Layer 6 of a small transformer language model trained on English Wikipedia (12 layers, counted from 0, width 64).
A neuron's activation on a vector x is GELU(weights . x + bias), where the dot is the dot product.

Input weights of the MLP neurons that the questions are about. A number n stands for n times 0.0076.
n3 (bias -0.027): -42 -7 -8 11 22 -15 13 -94 -19 8 -5 -4 -17 44 -19 -15 15 2 17 -19 -20 76 -35 -27 20 12 22 9 19 29 -17 22 -6 14 -63 63 -2 -13 36 17 19 -3 -21 -12 38 24 -5 4 2 -8 13 23 -5 -16 16 -19 10 -19 -15 3 -36 -10 -34 32
n11 (bias -0.020): 26 -2 27 33 -2 27 -2 -31 -5 -17 45 -14 17 -48 71 -18 56 -12 -42 -47 4 -11 -22 -23 -36 11 -14 2 2 7 -22 32 18 -6 -25 16 -35 39 0 45 -56 -36 -11 -28 -25 -26 5 -8 -18 28 2 -34 12 22 8 -37 55 -20 10 0 0 5 25 64
n17 (bias -0.031): 1 1 -13 -78 31 20 -2 -17 10 41 11 19 25 -5 -41 18 -26 8 -12 51 -20 -35 -67 55 43 22 -5 32 19 29 -35 -11 41 20 -19 14 36 -30 11 -29 17 -12 -21 -7 -21 39 -24 -45 34 -5 -1 15 -21 -18 -8 12 22 -11 -25 -31 -42 -13 -14 9
n31 (bias -0.030): -16 -35 0 -37 24 -66 -9 36 -15 28 -26 29 26 18 40 -14 -23 -17 7 28 -47 -21 -29 21 44 -5 7 31 -1 5 -8 -6 -19 65 31 -27 2 -18 29 11 17 -32 16 15 26 -5 11 -18 14 -40 -5 -68 71 20 -38 33 -45 20 -26 9 1 19 9 -35
n36 (bias -0.005): 22 32 -3 17 1 9 -47 40 14 -28 46 -21 34 25 32 -21 -27 -55 -41 30 -7 -43 23 -13 21 9 -25 10 -23 -23 -20 -37 -18 6 -17 -10 52 -20 1 -33 14 -34 12 -25 -33 4 10 0 -5 14 27 28 18 24 -15 4 -8 -2 -9 28 11 13 47 -12
n41 (bias -0.040): 2 20 28 -44 26 -74 -16 -16 3 5 -11 13 47 6 31 14 19 -3 -12 -18 73 0 -7 4 -12 22 12 9 -56 30 -1 14 8 28 -29 -21 14 3 -5 -20 17 26 -4 25 9 14 0 -17 12 3 -20 -7 -2 -49 -51 14 -23 39 5 -28 -12 -64 10 -24
n42 (bias -0.032): 22 44 20 27 19 5 -46 -32 -9 14 -32 -5 26 -27 8 1 -3 28 -47 -4 -13 -38 23 -21 -41 15 17 -17 -14 -38 5 3 23 18 -2 -2 10 -15 -13 34 -6 -3 18 31 6 12 -13 21 -27 -32 6 30 -15 10 24 16 -24 13 -25 0 -17 -16 -3 -30
n53 (bias -0.021): 4 41 23 30 2 -26 46 -13 -23 18 16 -13 17 -40 6 -5 -16 11 -4 -2 18 10 -21 -3 16 16 11 -37 9 9 -61 -13 31 -13 -10 28 -38 -2 -9 37 -12 -40 -33 25 27 -35 -60 -23 -11 39 -23 41 -1 16 -25 -46 51 22 -32 -17 -11 -36 -3 -6
n62 (bias -0.040): 20 50 7 -22 46 11 39 -52 56 -5 42 -14 18 0 55 27 7 21 -22 -51 10 41 9 -26 -21 -10 -32 -9 33 -5 -60 -43 -34 -61 -1 22 -30 4 17 -27 -12 -30 -14 26 -43 -46 7 35 20 22 2 -1 -17 -11 -31 25 -36 39 3 41 -8 12 18 -16
n73 (bias -0.021): 43 45 -4 -2 -43 4 35 10 25 -27 15 -6 35 -30 28 23 28 -25 2 -7 -40 10 -10 -15 15 9 33 -29 25 15 13 55 -33 43 2 0 19 -33 -10 -34 -25 -22 12 -3 -15 -12 14 2 -21 -13 0 17 17 -68 -8 43 -64 10 6 -6 -12 4 -10 -66
n84 (bias -0.032): -19 -18 28 -33 -8 -5 1 -81 9 -3 44 20 45 7 35 -8 18 45 -5 -27 16 4 8 -30 -10 5 14 -8 -34 -44 -17 26 8 13 -16 8 -24 13 17 4 1 -5 39 9 -1 30 42 -1 -56 -13 -12 -6 9 -16 23 -1 -5 22 -46 10 18 28 -19 -18
n92 (bias -0.022): 25 5 25 -11 -29 28 -18 -50 26 -13 28 4 -47 11 33 16 13 15 -16 33 9 -37 -29 -1 -5 -12 -43 3 -9 -11 -63 -9 18 1 9 -16 -32 44 0 -8 45 -24 22 -25 29 10 -17 -29 20 -19 12 -3 19 -33 -6 -7 29 -25 44 1 14 -18 -22 32
n100 (bias -0.026): -6 28 4 -10 25 9 37 -38 0 33 -29 -16 18 13 26 -9 -14 23 -6 24 -10 -25 -34 -13 -30 -14 -4 34 -22 17 27 24 -8 26 -15 -19 0 21 0 10 31 -37 -10 -3 20 12 -9 5 -5 -31 39 -3 31 -31 4 1 17 -30 25 3 -38 -57 -33 -49
n105 (bias -0.022): 14 4 -31 -3 -22 -2 15 -20 -37 -9 10 26 -58 -9 14 -57 -10 19 17 -38 4 -21 -30 19 4 -31 -2 2 -23 -31 -18 29 67 36 39 60 -8 18 -12 -28 -13 20 28 -4 -4 21 24 18 17 32 -3 42 19 -49 0 34 -4 -9 10 23 -11 51 -25 -42
n114 (bias -0.036): 17 -13 -37 -57 -17 -6 7 -23 0 9 -13 43 -13 -21 27 -10 -46 7 4 -56 2 41 13 -8 -21 26 21 -1 -23 6 28 -34 -15 -33 -23 29 16 35 -12 4 3 -25 21 27 -38 17 -18 8 46 -8 57 -8 2 36 -3 -20 -37 22 25 -27 0 58 -37 1
n118 (bias -0.022): -10 5 14 12 28 0 7 29 -23 16 -10 22 15 -29 -14 -7 36 28 3 6 -6 -18 -17 16 3 -22 -35 -4 -18 33 11 -19 35 12 9 41 7 -38 -8 12 -4 5 -4 -17 -22 -24 -2 32 -20 -43 -25 -19 -57 51 -38 -10 -24 33 26 6 19 12 -15 4
n119 (bias -0.041): 40 12 9 17 -23 25 -12 -49 -10 -73 31 -5 7 -62 -4 -4 17 35 42 -30 -12 5 -11 4 5 -45 9 -18 24 -5 10 31 -35 9 -33 15 -8 15 -2 27 22 -30 25 -19 -9 15 0 -27 51 -2 7 47 -26 5 -41 -15 -1 -16 -29 15 72 17 -31 -26
n137 (bias -0.032): 26 -10 -7 21 -6 17 -11 -4 18 -11 54 18 -48 5 5 -22 30 0 -16 -30 7 -33 -26 18 -6 -48 5 -26 9 -8 13 -16 -25 5 30 1 -15 7 22 10 -36 -30 7 -27 43 53 71 2 14 31 -1 1 -10 -51 33 17 13 28 -38 29 -1 -25 3 -26
n138 (bias -0.028): 23 -30 -9 -15 8 -3 -31 -9 -16 -30 -19 24 -14 -67 -24 49 37 -32 0 -15 -34 -26 31 14 -10 23 18 0 -42 23 -20 23 52 -16 14 9 -21 21 33 24 12 12 -8 16 -47 -25 -5 -26 -22 16 -10 20 -38 83 13 35 -7 -21 -9 -1 12 -16 10 32
n140 (bias -0.007): -6 3 3 28 -17 47 -2 -45 -11 13 -4 18 -13 23 6 -23 51 13 23 -60 -18 9 -24 2 -37 -16 10 9 -11 -13 20 -12 34 -24 -13 15 -2 40 -27 -15 0 21 65 -42 10 44 -20 -6 16 -49 0 -15 13 27 -8 -9 23 72 -12 -16 -45 -11 19 -61
n148 (bias -0.028): -4 -40 3 -6 8 5 15 -2 43 9 -8 75 -31 4 4 -4 -3 46 -44 -47 -8 -5 24 11 -37 -22 -6 -12 17 4 -22 60 28 50 -1 -53 -11 53 -1 35 12 6 -31 5 -27 4 -28 12 -17 13 -33 14 -10 -28 -14 12 -20 -3 -44 36 15 7 -23 -2
n161 (bias -0.013): -48 -16 19 14 -13 -1 12 -35 -5 5 4 -15 -43 61 5 54 -18 43 0 6 8 -18 -31 26 26 30 -6 -18 -6 37 50 9 -33 22 -19 32 37 7 19 -25 -9 10 -12 -10 0 -20 4 -25 -15 1 3 -18 12 -9 24 -3 -7 10 -4 20 -47 -18 10 -5
n181 (bias -0.010): -5 0 -33 -35 41 29 -52 9 -6 21 -6 58 -1 -25 20 5 -14 -9 21 -6 -19 -3 -16 40 22 2 30 -17 -36 -7 30 -9 33 36 -19 -12 -15 -38 -19 -2 44 -22 2 -1 -10 -9 -1 -2 41 -13 -3 -6 50 -10 13 -19 4 -20 23 22 -24 -16 -15 31
n188 (bias -0.040): -59 37 36 -68 24 -12 15 1 15 -10 -16 7 -12 36 -22 -5 -17 -28 18 -39 25 6 -15 0 -30 40 -29 -42 31 -48 12 1 29 19 -2 1 -21 6 38 29 11 -56 17 40 9 -11 13 12 16 -17 4 49 -3 29 18 51 -25 9 -37 -12 -24 27 10 -12
n203 (bias -0.041): 9 -48 -51 19 15 -7 17 -28 14 25 31 5 0 -33 28 4 -71 31 -14 -25 -7 -14 -23 25 -42 30 -8 28 18 10 3 -2 30 -30 -21 7 -51 61 -18 23 -29 -24 16 32 61 -5 -26 11 48 -6 9 11 40 -3 33 26 -49 29 -15 -9 4 -35 -10 -29
n226 (bias -0.054): -14 -73 20 -6 -19 40 -24 3 13 23 31 21 -4 -20 6 5 62 8 -23 -2 -16 -39 -15 -5 -12 30 -5 -13 19 10 19 19 -4 33 -19 44 -60 -24 39 -6 -51 -10 -16 -41 40 16 -40 -9 70 11 25 -23 -2 21 11 -10 4 36 -26 -36 -57 -5 33 2
n251 (bias -0.013): -11 15 33 3 -11 -52 0 -43 8 17 24 26 6 -6 -7 -25 -41 -13 -9 -31 32 -17 30 -55 15 7 25 16 -42 5 32 -1 19 36 16 -31 24 -14 15 -46 -44 -10 -12 -34 -40 10 22 30 -10 21 -24 -1 30 22 20 -31 40 -18 6 15 19 -48 17 41
n254 (bias -0.017): 26 7 -10 7 15 4 21 -19 19 22 19 -2 41 35 -58 -14 -16 -23 -6 14 -37 -50 14 27 11 17 13 -14 3 20 48 3 45 -18 -7 10 5 -14 51 -8 18 23 -32 -9 -18 -10 -24 9 -4 16 19 -5 31 -28 -7 -61 -48 13 -21 -2 16 -11 11 -54
n257 (bias -0.023): -6 31 -13 18 -15 0 3 4 6 -10 23 49 40 9 4 34 -51 -30 14 7 -30 17 2 31 -8 10 -12 -3 28 15 3 21 26 41 17 13 -48 -6 16 -23 -35 -2 -17 -7 -9 -10 -3 0 -53 -58 11 9 -10 48 -19 -19 2 25 -22 3 -10 -32 -14 9
n268 (bias -0.013): -1 21 -56 -2 -33 39 -37 20 -11 -29 -13 56 -3 -16 3 23 -37 1 19 20 -23 -62 -30 40 -6 47 -32 -4 18 17 -9 22 28 -5 -19 19 29 -13 51 19 -4 30 34 6 51 -41 4 -6 -23 -30 -6 -23 -15 11 7 -30 15 27 -48 -37 -39 31 -18 -12
n291 (bias -0.050): 34 10 24 34 2 9 15 -16 -24 -16 -4 -5 61 34 -31 -8 -14 -10 -30 -12 36 31 65 5 14 6 -23 -55 -37 -46 -44 34 -24 3 13 27 -87 -39 50 40 -26 12 -45 -50 16 21 37 25 -20 -8 17 -16 54 3 -43 26 -17 7 4 18 12 14 -24 1
n293 (bias -0.014): -6 17 -30 5 9 16 -3 -9 -20 17 -24 28 34 -5 1 -52 7 -27 32 -42 -16 20 -32 -3 24 27 10 -11 53 -1 -38 31 21 -37 -11 5 24 28 78 -23 22 -19 30 0 -39 6 -28 -17 19 28 -12 -37 21 1 8 -1 -11 -12 -59 28 -22 57 -8 -39

Each question shows a token from some text and the vector x that enters the MLP there. A number n stands for n times 0.043.

"o": -20 -24 -26 0 -23 16 16 34 -10 16 27 -21 -61 6 42 1 4 -6 23 6 12 29 17 7 48 11 -19 23 28 -3 22 8 11 -8 21 -48 26 5 -48 -37 -16 0 -45 21 8 13 4 -13 -30 8 -26 -23 3 -5 -12 2 26 -53 4 -25 -9 23 19 20
Which neuron fires most, and how strongly? n161, at about 1

"ar": -10 15 1 30 -3 29 39 42 0 6 -15 -23 -29 20 32 -8 -4 -31 50 11 13 35 43 -16 41 12 -11 52 0 -33 36 -33 -6 -3 26 -61 7 3 -18 -13 -8 -11 -6 -20 -31 16 -6 -19 17 9 -3 -27 -27 -20 -2 -16 15 -31 3 -35 12 -10 -23 -8
The three highest activations, in order: n251, n36, n100

"st": 10 -18 -36 24 5 42 1 56 -7 -18 -8 -2 -17 -32 15 18 2 -2 10 -15 -14 10 24 -4 -13 15 -15 54 28 -14 22 31 27 -28 39 -18 -17 -57 -42 -23 -2 38 -37 33 16 22 -2 0 10 6 -33 -6 -4 -21 20 -17 21 3 -48 9 -5 -20 -22 15
The neuron with the highest activation: n268

" with": 4 -7 11 30 22 44 0 2 0 -22 -19 -3 9 8 58 29 29 -8 4 6 -11 4 -24 -8 -9 11 -31 44 -9 -19 18 14 6 -30 20 -60 -11 -3 -14 -38 11 27 -12 56 5 25 -9 9 -47 -1 -9 -22 8 -11 12 -27 -5 -15 -43 -40 38 7 12 -19
The neuron with the highest activation: n84

"ri": -15 -25 14 28 -11 24 3 43 -6 25 25 -1 -32 -1 14 -10 6 9 17 -8 -13 -5 37 -2 36 9 -44 5 17 -4 52 -24 9 -54 24 -22 -12 25 -28 -13 8 -18 2 6 8 54 22 -30 -7 16 -3 -23 -18 -3 31 9 24 -54 -11 -32 0 -1 -26 -42
The neuron with the highest activation: n137

"ut": 1 5 -7 10 42 29 11 20 4 18 0 -4 -10 13 13 9 -4 -4 15 -4 15 49 41 -7 -21 -10 -31 3 25 -6 72 -33 -2 -4 69 -18 -27 -19 -23 -14 15 -10 -69 -2 2 16 -22 -9 -27 -3 -8 -11 -2 -18 4 -9 13 -38 -2 -30 28 -6 14 -36
The three highest activations, in order: n254, n100, n257

" 42": -26 -7 5 39 -37 17 -8 18 -11 -2 -3 -40 23 18 15 27 -5 -45 2 12 -1 48 0 1 7 43 -29 44 11 -6 32 -8 16 12 30 -22 12 3 -46 -48 0 -6 -22 39 -4 -3 -26 1 -29 30 -24 -25 -31 -17 22 3 14 -26 -6 -20 50 -7 9 -15
Which neuron fires most, and how strongly? n36, at about 1.1

"s": 1 -6 -22 23 -9 29 0 20 -18 -5 5 -20 -20 25 62 -13 23 -15 19 -16 4 11 9 -18 35 10 -20 49 31 -12 42 23 -1 -31 36 -26 15 -27 -58 -12 -37 5 -22 35 19 11 -29 -11 -19 -11 -13 0 8 4 8 -46 -9 -38 4 -31 6 14 -1 32
Which neuron fires most, and how strongly? n11, at about 1.9

"ation.": 2 -17 -11 18 -9 35 -15 -13 -2 21 -19 9 -25 -3 43 7 -12 -32 -9 -24 -8 24 -13 3 10 -10 1 30 8 -28 28 10 -16 -41 16 -50 22 -51 1 10 -3 15 -11 53 34 -7 -42 30 -15 30 -2 13 11 10 -15 -22 -4 -43 -17 -28 46 19 34 21
The neuron with the highest activation: n114

" German": -36 -17 -18 33 -4 -4 -3 17 -15 3 -10 -14 -14 10 43 40 -4 -16 29 -2 27 36 -15 -22 20 5 -18 25 11 12 -8 22 19 -29 60 -60 -21 -2 -29 -55 25 19 -19 50 21 10 7 1 -13 -6 -20 -17 -26 -12 -10 0 11 3 13 -34 40 -9 -10 -17
Which neuron fires most, and how strongly? n41, at about 1.7

" av": -6 -17 -18 18 -15 42 6 15 -8 -18 0 -23 7 -17 -5 -2 53 -2 -15 8 21 24 10 -5 14 11 -49 52 33 -20 45 25 -26 -24 25 -26 -10 -9 10 -14 -12 31 15 24 37 5 -44 40 -12 19 6 -18 -15 -26 1 -22 3 -11 -34 -21 -15 18 -1 -55
The neuron with the highest activation: n226

"x": -17 -9 0 11 15 21 -11 30 -14 -29 -41 -27 -18 29 9 -25 -5 -37 10 -14 35 11 64 15 9 10 -28 45 5 -12 26 23 28 -24 21 -5 5 -2 -40 3 -4 20 -21 33 0 23 -22 -3 -28 -19 19 -8 -42 -31 -6 12 0 -31 -21 -43 25 25 32 25
The two highest activations, in order: n188, n138

" at": -9 -6 11 49 12 26 -11 3 -5 -10 -22 5 -17 9 30 22 38 -6 30 6 5 26 -20 21 3 37 -4 30 12 -48 30 -10 -21 -20 35 -40 -17 -11 -17 -3 -4 15 -8 41 -15 20 -21 0 -47 8 -12 -37 7 -26 -6 -16 0 -9 -38 -54 54 7 19 -17
Which neuron fires most, and how strongly? n140, at about 0.72

"ed": 3 11 -47 28 -1 23 4 14 -23 -25 17 -6 -27 -1 50 18 -4 -10 -1 6 -11 36 12 -33 14 6 -26 37 24 -10 16 46 -16 -14 42 -47 9 -37 -33 -31 -15 0 -6 69 20 13 -21 7 -23 -2 -26 -17 7 0 -7 -21 6 -27 -11 -18 21 5 17 25
The neuron with the highest activation: n73

"om": -12 -13 -23 40 -1 34 2 39 -42 32 11 -40 13 19 17 4 28 -32 48 9 -3 36 27 1 43 13 -23 0 23 -30 17 -1 -8 -23 37 -20 -21 -27 -35 -7 19 -5 -21 -12 -10 7 38 -11 2 13 -28 -28 -21 -23 10 -41 -1 -38 -2 -30 18 25 2 12
The two highest activations, in order: n291, n293

"==D": -12 2 -7 9 2 30 -22 30 -18 -4 -61 2 -13 5 -10 -3 -1 12 -13 25 -12 29 10 -1 1 -5 -24 37 -40 -13 41 20 41 -26 21 -30 20 -33 -22 -28 7 9 -20 34 15 7 -15 15 -32 7 4 22 -10 11 8 10 18 -42 -65 -25 54 27 11 12
The neuron with the highest activation: n138

"ry": 9 -23 11 7 -6 35 2 4 2 -3 -20 11 -33 5 9 15 19 23 38 -15 1 3 21 -47 -1 6 -38 49 50 -56 51 16 -20 -29 20 -23 -6 14 -29 3 2 18 -27 27 15 33 7 36 1 3 -38 -32 -7 -40 20 -20 -9 -19 -22 -24 3 -13 17 -3
Which neuron fires most, and how strongly? n148, at about 1.8

" (": -1 -7 3 20 -17 48 4 6 -26 12 -13 -19 22 -1 32 -12 8 -40 20 12 26 21 0 -3 44 -7 -42 23 4 7 25 3 2 -44 31 -22 19 -23 -19 -18 -12 25 -9 47 -16 13 -8 -7 -67 -4 16 -9 -14 -29 19 -34 -9 -31 -27 -21 46 19 10 23
The neuron with the highest activation: n36

"1": -37 31 -17 31 2 21 -13 4 14 -4 0 4 -17 -4 10 22 -6 -41 -6 1 20 27 6 3 11 17 -3 21 9 -35 37 -25 10 -2 36 -19 8 8 -49 -39 17 -3 -4 11 31 18 -20 14 -18 -22 -34 -18 -13 -20 11 -15 20 -83 -17 10 67 13 6 11
The neuron with the highest activation: n251

"\n": -2 9 -7 17 -14 38 3 -6 -18 20 -19 -17 12 -8 44 27 1 -41 6 12 3 27 -13 30 -5 0 9 -6 -22 0 24 12 10 -43 23 -46 26 6 -35 -12 24 30 -21 27 25 16 -27 34 -37 11 -27 -11 -11 1 4 -36 7 -36 -64 -34 30 36 3 -9
The three highest activations, in order: n268, n293, n254

" I": -37 23 20 16 14 10 -3 -2 -5 24 -26 -19 -18 -7 43 -1 19 -21 14 -4 23 3 5 -3 2 18 -30 12 33 3 50 -1 37 -12 28 -63 0 10 -34 -40 -3 24 -28 -6 -2 23 7 -11 -36 18 13 -16 -23 -28 14 -15 35 -23 -24 -38 54 15 -17 -22
Which neuron fires most, and how strongly? n251, at about 1.4

"é": -11 6 -27 31 -4 1 15 36 2 12 -22 1 -21 5 50 -2 6 -23 35 -12 0 26 19 9 59 -13 -32 44 23 -3 22 -6 14 -29 36 -50 1 -1 -20 -37 3 -5 -68 36 -17 1 28 -31 -25 -1 -20 -11 -24 -6 10 -14 2 -25 23 -25 0 13 2 11
The three highest activations, in order: n257, n31, n251

" pat": -14 -6 4 15 34 12 15 3 -27 -25 -21 -27 2 4 41 15 -23 -11 13 -3 41 51 1 14 15 7 -40 59 12 -11 32 -8 4 -48 14 -40 -12 -24 -30 -22 2 3 24 33 8 41 6 6 -32 -4 -5 18 -36 -6 -6 5 -11 -7 0 -43 22 9 -43 -4
The three highest activations, in order: n114, n41, n203

"ik": -4 -19 -22 12 -23 4 5 30 -19 18 28 3 -62 21 19 14 6 -22 28 17 3 27 27 18 21 24 -34 32 15 19 24 31 18 -19 21 -60 -2 14 -17 -40 -32 24 -44 3 -4 18 -3 -10 12 -7 -20 -10 4 -34 -13 -5 3 -58 -3 -31 12 18 2 29
The two highest activations, in order: n148, n92

"g": -2 -12 -5 57 1 27 -16 38 -13 -3 -16 -4 -21 -17 17 14 33 -3 4 -1 13 24 17 1 -8 -14 -30 30 51 12 28 22 8 -11 3 -37 -21 -60 -34 -20 -18 33 -17 5 10 31 -18 11 11 -7 -4 -11 -61 6 47 -13 11 -33 -16 -18 12 21 7 -38
The neuron with the highest activation: n226

".": -9 -11 -8 24 -6 36 -13 -11 -11 22 -19 5 -23 17 48 19 -3 -34 -13 -29 -12 21 -4 13 8 -10 -3 40 11 -22 33 2 -16 -38 19 -60 17 -29 -2 7 -3 9 -11 46 11 -8 -39 20 -7 24 -2 14 -4 15 -23 -17 -8 -49 -27 -33 56 13 36 25
The neuron with the highest activation: n148

"od": -16 8 -23 56 8 -23 38 55 -3 31 -10 -20 -33 -27 25 -27 38 -33 -5 2 -1 34 19 -7 -3 -27 -29 42 14 3 38 6 -19 -48 26 -30 -15 -32 -18 -39 8 16 -10 11 -3 23 -9 -11 12 27 -3 9 -27 -11 12 10 26 -36 7 -6 -1 16 -8 -8
Which neuron fires most, and how strongly? n137, at about 0.23

" G": -26 -16 1 9 -9 25 4 29 -21 22 -19 -8 -13 6 51 2 17 -7 31 9 29 6 -2 9 9 14 -16 38 25 20 40 0 16 -33 30 -71 -7 -15 -31 -43 -19 10 -29 15 -20 22 -19 -32 -2 2 17 8 -12 -4 14 -17 57 -41 -16 -39 10 7 -14 -5
The two highest activations, in order: n17, n100

"oth": -17 -25 -28 7 11 10 22 -4 -31 28 -22 -26 -18 5 22 17 18 -31 61 3 -17 66 30 -3 1 29 -1 23 18 13 24 23 9 17 44 -41 8 -1 -20 -27 11 -6 -46 8 4 11 23 -7 13 -3 -39 -29 -21 -9 -6 -15 -9 -40 -16 -44 22 2 -13 9
Which neuron fires most, and how strongly? n3, at about 1.4

"uc": -1 -30 -14 10 -13 13 16 28 -23 -20 -9 -4 -3 37 10 -17 8 -28 56 -41 5 66 61 9 21 0 -21 27 13 -16 50 -29 -5 -9 13 -46 -4 13 -26 -16 -5 -12 -50 4 -7 15 9 10 -2 -1 13 -3 -25 16 -5 -20 23 -33 5 -27 5 -2 25 -18
The neuron with the highest activation: n114

"urr": 6 -12 -4 7 -54 24 3 44 -18 -21 -3 10 -17 10 3 -11 36 -1 20 2 28 32 20 5 -26 10 -14 52 13 -24 52 -12 -28 -4 -13 -43 -29 -4 -41 -22 -26 26 -26 24 27 22 -7 42 7 17 -6 6 -33 -30 38 5 -8 -17 -2 -17 33 -32 -3 -12
Which neuron fires most, and how strongly? n137, at about 1.7

"as": 17 4 6 -5 32 -7 23 1 -11 -12 -12 -17 -29 11 2 10 -13 -19 25 23 -21 47 18 -33 29 -27 -7 52 33 -10 25 -38 -8 -15 42 6 -6 14 -52 -29 3 29 -27 12 12 36 28 -6 10 -14 -10 -18 -19 -3 42 -36 10 -47 11 -53 -6 10 -9 -9
Which neuron fires most, and how strongly? n3, at about 0.91

" B": -22 -10 -10 39 -18 11 -4 2 -16 28 -15 -17 3 -5 42 -2 14 -23 37 9 27 22 12 18 38 24 -9 40 5 11 40 1 -6 -40 40 -38 2 2 -38 -36 -22 -12 -8 25 -17 8 -25 -39 7 10 0 -7 -16 -11 -21 -11 62 -25 -16 -40 22 -17 -17 -1
The neuron with the highest activation: n53

"ew": -24 -31 -12 -7 -9 19 22 45 -47 18 23 -14 -12 16 21 -3 7 -30 26 8 -1 42 30 -16 28 -16 8 4 2 -7 31 11 -27 -9 76 -46 -7 -9 -31 -19 -7 1 -46 27 -14 9 -15 -26 23 41 14 -11 -40 -10 7 -3 25 -14 19 -16 -30 13 8 -13
The neuron with the highest activation: n226

"ild": -7 -7 -10 15 -8 35 20 10 -15 23 5 13 -21 17 17 -1 8 -24 48 21 -35 38 -1 -6 41 3 -8 37 25 -10 39 17 26 -19 36 -36 -22 -36 -44 -21 4 -2 -40 23 -45 1 14 -23 -4 -12 12 -9 -42 -37 9 12 4 -27 20 -31 34 12 -16 -19
Which neuron fires most, and how strongly? n73, at about 2.1

" Ch": -26 -26 -17 24 -3 29 6 12 -17 5 -22 -39 12 -18 44 2 7 -26 35 31 15 10 6 -13 20 16 -11 46 20 6 23 10 4 -37 68 -62 -2 -6 -49 -24 -15 -7 -23 32 -3 25 -2 -12 1 -7 21 8 -5 -3 -30 -19 26 -1 -23 -41 29 12 -13 -6
The neuron with the highest activation: n31

"a": -8 16 -13 12 -19 -10 35 -6 -8 -6 -28 -44 -42 8 37 10 18 -44 4 -3 21 28 39 14 55 20 -27 25 18 -18 36 9 12 -8 25 -34 -7 18 -40 -29 -7 -14 -49 38 -5 0 0 -2 -7 15 -20 -23 -13 -7 9 -31 36 -18 4 -32 29 -1 13 4
Which neuron fires most, and how strongly? n251, at about 1.5

"s)": -26 -5 -17 25 -24 29 -22 6 -2 26 2 -22 -22 -6 49 8 6 -35 3 -7 -25 9 4 -11 43 12 -17 28 17 -12 31 13 0 -43 59 -56 34 -16 -40 -20 -28 10 -13 36 33 -12 -17 17 -8 -15 2 -22 11 -2 2 -16 4 -35 13 -18 41 15 2 25
The neuron with the highest activation: n251

" L": -32 -11 -9 12 12 26 -5 21 -38 8 -28 -21 -8 -5 24 -9 24 -28 28 16 34 3 18 9 12 40 -26 7 9 13 31 1 26 -8 51 -54 14 5 -35 -16 -7 -12 -38 25 -4 14 -23 12 -3 27 12 -3 -11 -21 -2 -13 40 -21 -40 -49 53 -23 -10 -18
The neuron with the highest activation: n53

" of": -4 6 -19 23 28 27 11 23 11 -12 -5 -26 12 5 41 24 6 1 31 -1 8 26 -13 26 40 1 -31 15 5 -4 14 -7 -6 -30 50 -37 -12 -8 -38 -57 8 -13 -12 53 -8 15 -9 -7 -23 9 -13 -35 3 -9 -16 -20 -20 1 -22 -59 53 17 -2 -17
The three highest activations, in order: n62, n31, n73